Layer 3 of a small transformer language model trained on English Wikipedia (9 layers, counted from 0, width 64). Numbers have three digits each and are written without spaces.
A neuron's activation on a vector x is GELU(weights . x + bias), where the dot is the dot product.

Input weights of the MLP neurons that the questions are about. A number n stands for (n - 500) times 0.0018.
n14 (bias -0.048): 558129728875059604495348756567464342371231359549956837439229375359665588569409273626542397508599744560413445584505554315452754426377476606740338316572353609395511492413327662628326408522371396
n15 (bias -0.110): 367473530431820513383737523390483688368717934596349265543593424632496492668410427246579521492508303633339361618617549457377490345454209512421560577311623281362528503494454471389813577503476527
n17 (bias -0.024): 594472665620724438561336523902555375423482533454466468739542633591670420481372385499563523564539457629535360376518278762635328217393524449532775471386481392253450565601435627412283508404486456
n26 (bias -0.086): 619387587735310357440386549698288664278536314770609498468329670552333605334507683296494726451703588447496386441642571307473457480449512670691944426431356561350475423473485301472328655566348477
n27 (bias -0.080): 445771676384612773633644650503327372537497461663633341467349406480340611361341262477417529440608564487463563636570273342517347712495562320599311542678594546518419736357264813496556335475463518
n31 (bias -0.047): 489368615513413368502799706589324501355684428475511513164551704533484778449663356470627570539747345551280750325410429343206286641605350493653516537532405404630591376581671448408393460980447479
n34 (bias -0.088): 510472565351705228668639453698338501718487489472750412521566420274523450548425332348711769467450506706393399297618476451514537316576226565407583531310642302628646310402717643223566461472708472
n38 (bias -0.029): 504626275524561445506448551593400644478662513429426671381383773444481629517524545398441508550595421554476313492706248661492643599546429430524479355478721499260286624418728516412712469583306425
n58 (bias -0.034): 479585546421683719471517678620386604473620263584538522567558710772550496624504293500596435717383509499519407411441711171510427603422566377177411435624614519361364537448575571346366490474539282
n59 (bias 0.007): 636532368745698272537418557488597371262654440761631607462671616540509640288411433765404518269616436520688231291513419527428236553427577579489765550684441451388254785463116504560425437499431389
n90 (bias -0.056): 528517754391570532531869850332392468401660420439566419372294448404192337735659439583388767443618445362586423465517327501247417362647474738668414461664360485402499439268501581700582387542448810
n102 (bias -0.017): 485547719228542361693535428345275503546267449340456649406470486517603558466616464461684501826689316756564460593402597434601460574596338396537415555732505502490398591338502516618176400266674533
n110 (bias -0.009): 412428445523386581527601437683611825481391793664754729271609698557412605390528494502493403354624402358486514292445331516345470383553417393513499459460505437632396386538387432441574875634382611
n125 (bias -0.040): 289647559549445357728380708567390491487564689541439371470806643486437801709510535611424430470654765509542409484522547398347268341457311707563626670493642391349373199314432482603478299318518450
n129 (bias -0.075): 457421309515319327380593709525536757349444466554597733536454824650430813470609421387559410322443393698344491468269293539553441491374415259502357376617745478593662516528649663465360586576530547
n140 (bias -0.040): 601672738479371580503747806404625320434582425410646671282260504411467330460463842699549363611567496176435257591295409740430833483740388234716384368579369382412565324533529593426738543426389432
n146 (bias -0.039): 755526473524459611491483675641520303361364523544638512128351433572569641365505518454398564492500280591347488398667664428522596475399381522604638447267529464623333449443607529632320866625528458
n152 (bias -0.061): 462411621382458473717696520598385572429633823668492218586575238737481459603481410522586652397621599612433398566374712261549343281282510110791566391393389335859552582262504363424570716242744649
n165 (bias -0.067): 546545653311355502616763625401611532500296628491721636484316496696546387546602730548734474463245561434340231360528340823496779305538385470462313404465284611494586526357723596440367629390456394
n186 (bias -0.069): 691534745565353471407447625283434351369379333766408643648649455509505440313413352464694529601586377479573472558455568391595410812629217447616556670698363502446267411459536393454504269654569440
n194 (bias -0.048): 613533373360292601356708515520621541572670674740543541658520320494580591468450088347460559587474413385550512586583483376434255514582599385518324529660571494362637399577337680329459462264734406
n195 (bias -0.053): 518454650741315422378428442450383657487437257378405693277602765561557515375579284830465553532450248726725619394370546431569621576375392690722303281479444535653428694487272560440171393613499469
n197 (bias -0.098): 464562197726786408282410707872561526591451484398536553456538414254309562594697550575480690643429661533513323560539489278477390483360506413586381736592399523308357458361352761319452450772630316
n201 (bias -0.044): 593662488521381610240392507549525483596388481560752658413569766535631558317689377417680455343475675557639777258504647394557585459207269529637633440680456448437487500510276414367449501647179280
n206 (bias -0.025): 307174644647290217594440457521421356535568535399313621569424370608632641549132358572536434587643736513437649490586608368499519566737370568536361559423332727481543363490616630488409425378297725
n212 (bias -0.067): 630405315477476519374385648375573524492300260295583482378568570529552657574521507527530497599554301777571612440728615260298629420348547527286333460527477619631704547390536772348536543636448408
n217 (bias -0.052): 373388520344626380503717399700471445722470390570406655788804685483620491441485595499725401511650535307425335538634570578544399346459526366718490399616234446360628511367605419371640389430703305
n222 (bias -0.024): 645410187852409387344357591693483370568688734190406596492690599608652649573387597618465629501432652639530242387651299346557618700320501381509466657386670314574458347639402328526336499537655152
n226 (bias -0.030): 332567433616449541562350763605477670418275418581439446618655370629700513479611631314654296499571663535485437567395197421468587389525309538466242621502474507563432465598643681424451424594778279
n230 (bias -0.038): 416479338650487482508765550350518387564563482649463501415522391494572603315672405548448421708457618627681426352469578416708420616732213494505482205521408361493584379476404356397426605596572420
n251 (bias -0.085): 598548961528559205383512228554647430514310718343738575541318578462743471423457624524573573487632283512498519375506561516628660480511382359501515709373621187368422602388283673371535540429559359
n252 (bias -0.040): 826698594528404432507308609403601214459571674489562522439557521572427596585476498548349459627360208614407539416590198511703541320512500294826467362160554397672407367272463791598595262722457605

Each question shows a token from some text and the vector x that enters the MLP there. A number n stands for (n - 500) times 0.0093.

" express": 634387476560650628492171226481522440566629446616624461246547442481610422392646511562476221462478578441311438426465467542680482606655396553421501578577484432639676544408379442686563420432669554
The two highest activations, in order: n59, n230

" disapp": 742414683297501698414339220603723402516477382548537412518392484386540454559663359556398358529539699555466526588358502625433368616402461553407598497614522436545663469445494401656524538336578431
Which neuron lights up most? n194

"ious": 560428540497622629430349253621473504554560541597308450140701497373529489353742553574347333285520587517340606487521546498539532544595586435466462487500532469594641507362523484567547538425697560
Which neuron lights up most? n110

" En": 635320485351406633417358372401484369593493331969365569415568509496645511432631484499441263499203506329450617440559528542519626561558536546413454501494630422549628459454573530562570564400707578
Which three neurons fire most, strongest first? n194, n230, n186

"79": 588364595538589446442339393510619624563566423495220600328617426391546532463650441463385360362675741505419543422625371537686435406402722530386648472383519505416621483440611451680509585412374655
Which neuron lights up most? n17

" the": 594344513373670635432400455451413410558474397692328633338529517253350323653700524580436435415512509338369556437513664531652512488425656570444420504433556761580588549338483479612537662445631487
Which neuron lights up most? n90

" program": 760421682548494526504309444594569536671459438537438561297512520367589543477765402496456177420442444479271542556695420588626560499555498569370535629456345475487573444515497403627476448311589455
The two highest activations, in order: n14, n146

"===": 520344644495680420426345230480372452526493513449358535370674440645526548588694400440254507523597438587403526551603557631606653584574378498318550582334489565437718458331416472680604499463438590
The two highest activations, in order: n15, n206

" W": 507467492441661596501544479362491390508354179643400474476480400534661490443740634605450241581401483464370512372470574809456603543285570436362600592515727476375574544414552463661620570458517394
Which three neurons fire most, strongest first? n165, n140, n58

",": 674439638593598546379332351639464490404366405644309482315549466427523351561564518603416554431563704631427573390558410539677417484453704680321523667358592533486490482513441488645518469225502445
The most active neuron and its activation: n17, at about 3.4

" tw": 492370564393731593347329510524518469577472359686382696390547433338417422442642550703225189528536593444453487549410585503420566728427559502465623484636449282532589510489701469656556631463432504
Which neuron lights up most? n140

" it": 714400534414616665551443478490661520547580363595443347404621428389433370615679489463419386529498525333362470491399589506705433576368443528394405726496442376620686487452367398667376658298681586
Which neuron lights up most? n152

"ent": 605401436535559561494416411561401449562524494552304594058676563330517504476726517544456213402494528467341599424459360541546459552508495432455522546500640459490764559458513500672625543497661616
The two highest activations, in order: n31, n110

" N": 470419583412665529406481580446498383490312302692321510494567380535584516357769553615494236562315559260389605460400562667392542549302660467304516592559588461610548478468638571637488595479617484
Which three neurons fire most, strongest first? n226, n58, n165

"ing": 562573630498539575451308354426495429527645426494409510147646511405653412531679507492340276358665579480329544390502593453659487599559520495385485539475717492635642458329454454619595506401682507
Which neuron lights up most? n125

"ell": 657391453475572519455554435540477323613526356587388483225648554395551465439638537471408190310441563508375571500538432711492509537562562383311591665532685591457742450357580414694564519545456588
Which neuron lights up most? n31

"-": 492567535308501639352411362590518413566498477712302482244530435642618544508704441563481310404526540454245556409601588454495470602518614482353457547464666579695676491367381415531601629329560563
Which three neurons fire most, strongest first? n152, n146, n194

" Southern": 512418571493609590425349648402445381524505565543270607295584538270578469464847443557437262361544529407481616453634515578752479419523535630335539456477547536437602451459488443599614416386640559
Which neuron lights up most? n125

" Media": 746565498384496507527474588398514543598458479611232509406548524401640528507764570393379294381332593374281596353510613618584547605562557493339449630394485586434638468473386434780514429422535484
Which neuron lights up most? n165

" draw": 648465484587608712439386203610575464474479364627509533300457510404646493479668434383400183474558634573315480479367505532732493547469411642320653476576485343452671503518516440645611571388572532
Which neuron lights up most? n201

"mon": 560295429551629540502447436472525380579533400518315572220683493498577527393685562560498205357619661475254592342517427513582582447450630388386495546537555559647682470408449421682494540466573682
Which neuron lights up most? n110

"\n": 543468647537580573454502373584375406491530270546366466168497433722477283470739445551567410515483542350379502461464568538623616529491564501306466604523606510351486460456598540761668695390370516
Which three neurons fire most, strongest first? n58, n140, n146

" in": 521333708561546569477265332502415435553524307579490541279611346232466365439711456522549420476588393583356649370663502788580555578513559536357510462582572414530579470493538422588564652413650500
The most active neuron and its activation: n34, at about 1.8

" Nick": 654391319341536602445595490496725351633485366826370420405438425564569427393764559479454214430266689388406491514480431628533590519490584491374468589493622533500660575500542410633489462420529464
Which neuron lights up most? n165

")": 542531770517577632404393356523499461493556411530283486099574484653590425438665443409311360444585604370385489513542539442666441539443554624332387652580641579443536555501590479545586481326509593
Which three neurons fire most, strongest first? n58, n27, n102

" Fred": 590266395389520611492461374456598375452474333740262462443642474494604383280726425501555220476315623417443553424347485670559605443512696470526545472565679637452609552448524557679551543498570478
Which neuron lights up most? n217

" that": 666236608443814523462341499668417549564463440509503532311601324291370307518643565527444463410520599467422514349589604632679461647416471524455406669435500466623638554385380559519445540435622492
The two highest activations, in order: n197, n34

" its": 570451642347478699432316508470450567586534412519292575352622519193505284640770487532375367467533497442390554416441674465566519495491618625382479540489458636553571525342324489628546637443615633
The two highest activations, in order: n90, n195

" ch": 510376433505777777444272406517514317426430447755322588446462574382642421544567508502451295517391533511468571472347486800556511580379612552394478449702551331543549366400447432631667555531507664
Which three neurons fire most, strongest first? n17, n59, n201

" whether": 630322577502741408508321331676413468545464347651460483213590391354475348374729485484432573447424643467559503342587449580759491562509600553427358609493642502631589514524499525580426514305535502
The most active neuron and its activation: n34, at about 3

" O": 593399662410551393431376565466576455572350376806337526393492356547562591379706453493480213508356460298475701467535365572503560551341566501403560601533691459429610519435625588620583541342685470
The two highest activations, in order: n226, n194

" name": 607395511564457633414405345537567575576578524544387381226622332383492507525777510482416219467462622417506402467577476505724472696416461608450489645442393432542654597475316305671581470490676561
The most active neuron and its activation: n230, at about 2.6

"ant": 557355403495557607488508421674436385577426460475364602206641509376485555544751417552453202293495623518279571461537428519475565530564553386371518609419594578505706582422512483717637534450541586
Which neuron lights up most? n110

" from": 473475694572573694440336388490425482585451271590475412195523334277456288445640502421409438454585502614475671328598449636654463510542591618419405545548627468482621477394568524632740553411632563
The most active neuron and its activation: n90, at about 2

" 17": 482362568527720544355401284414557446606397403533304706374554480438402570325693477510481311539556624430400524395570425410582599575418679452472637413480715502377573455340576526736648630414529654
Which three neurons fire most, strongest first? n38, n217, n110

" Th": 581168561381675709436615410400499303433321429642335576538596497488479584419744518594419197473327578551481572598367527644423519510339607506313514494528610499513623497460519526560606584431509644
The two highest activations, in order: n129, n212

"'": 514317551272429614427545551587387500503383416618197593378584567513598417582738428542404265465407467453351570527368561518501518563578671429423427578439635508617722462374698462671609661514395426
Which neuron lights up most? n129

" and": 567416665520565613477435482593410411648395487618484483224550346460483380556564453493504238419602663476279635422465531403503499495509669587312393618422698516549602549369317524652677560306681532
Which three neurons fire most, strongest first? n27, n14, n152

"im": 703455484340480526482432559568458399528464423606338562254551640370626524460585473491472115317528561497414625412527383517537531635416494461297570723455469546689720525443513488611551560434612617
The most active neuron and its activation: n146, at about 2.1

"s": 575459488577526647462413384504535464553480419452280648218583379575548577599611555483343171326662556526328626372544443556454609613450509401498534637445661433514664537414377465803571463438573559
The most active neuron and its activation: n222, at about 2.5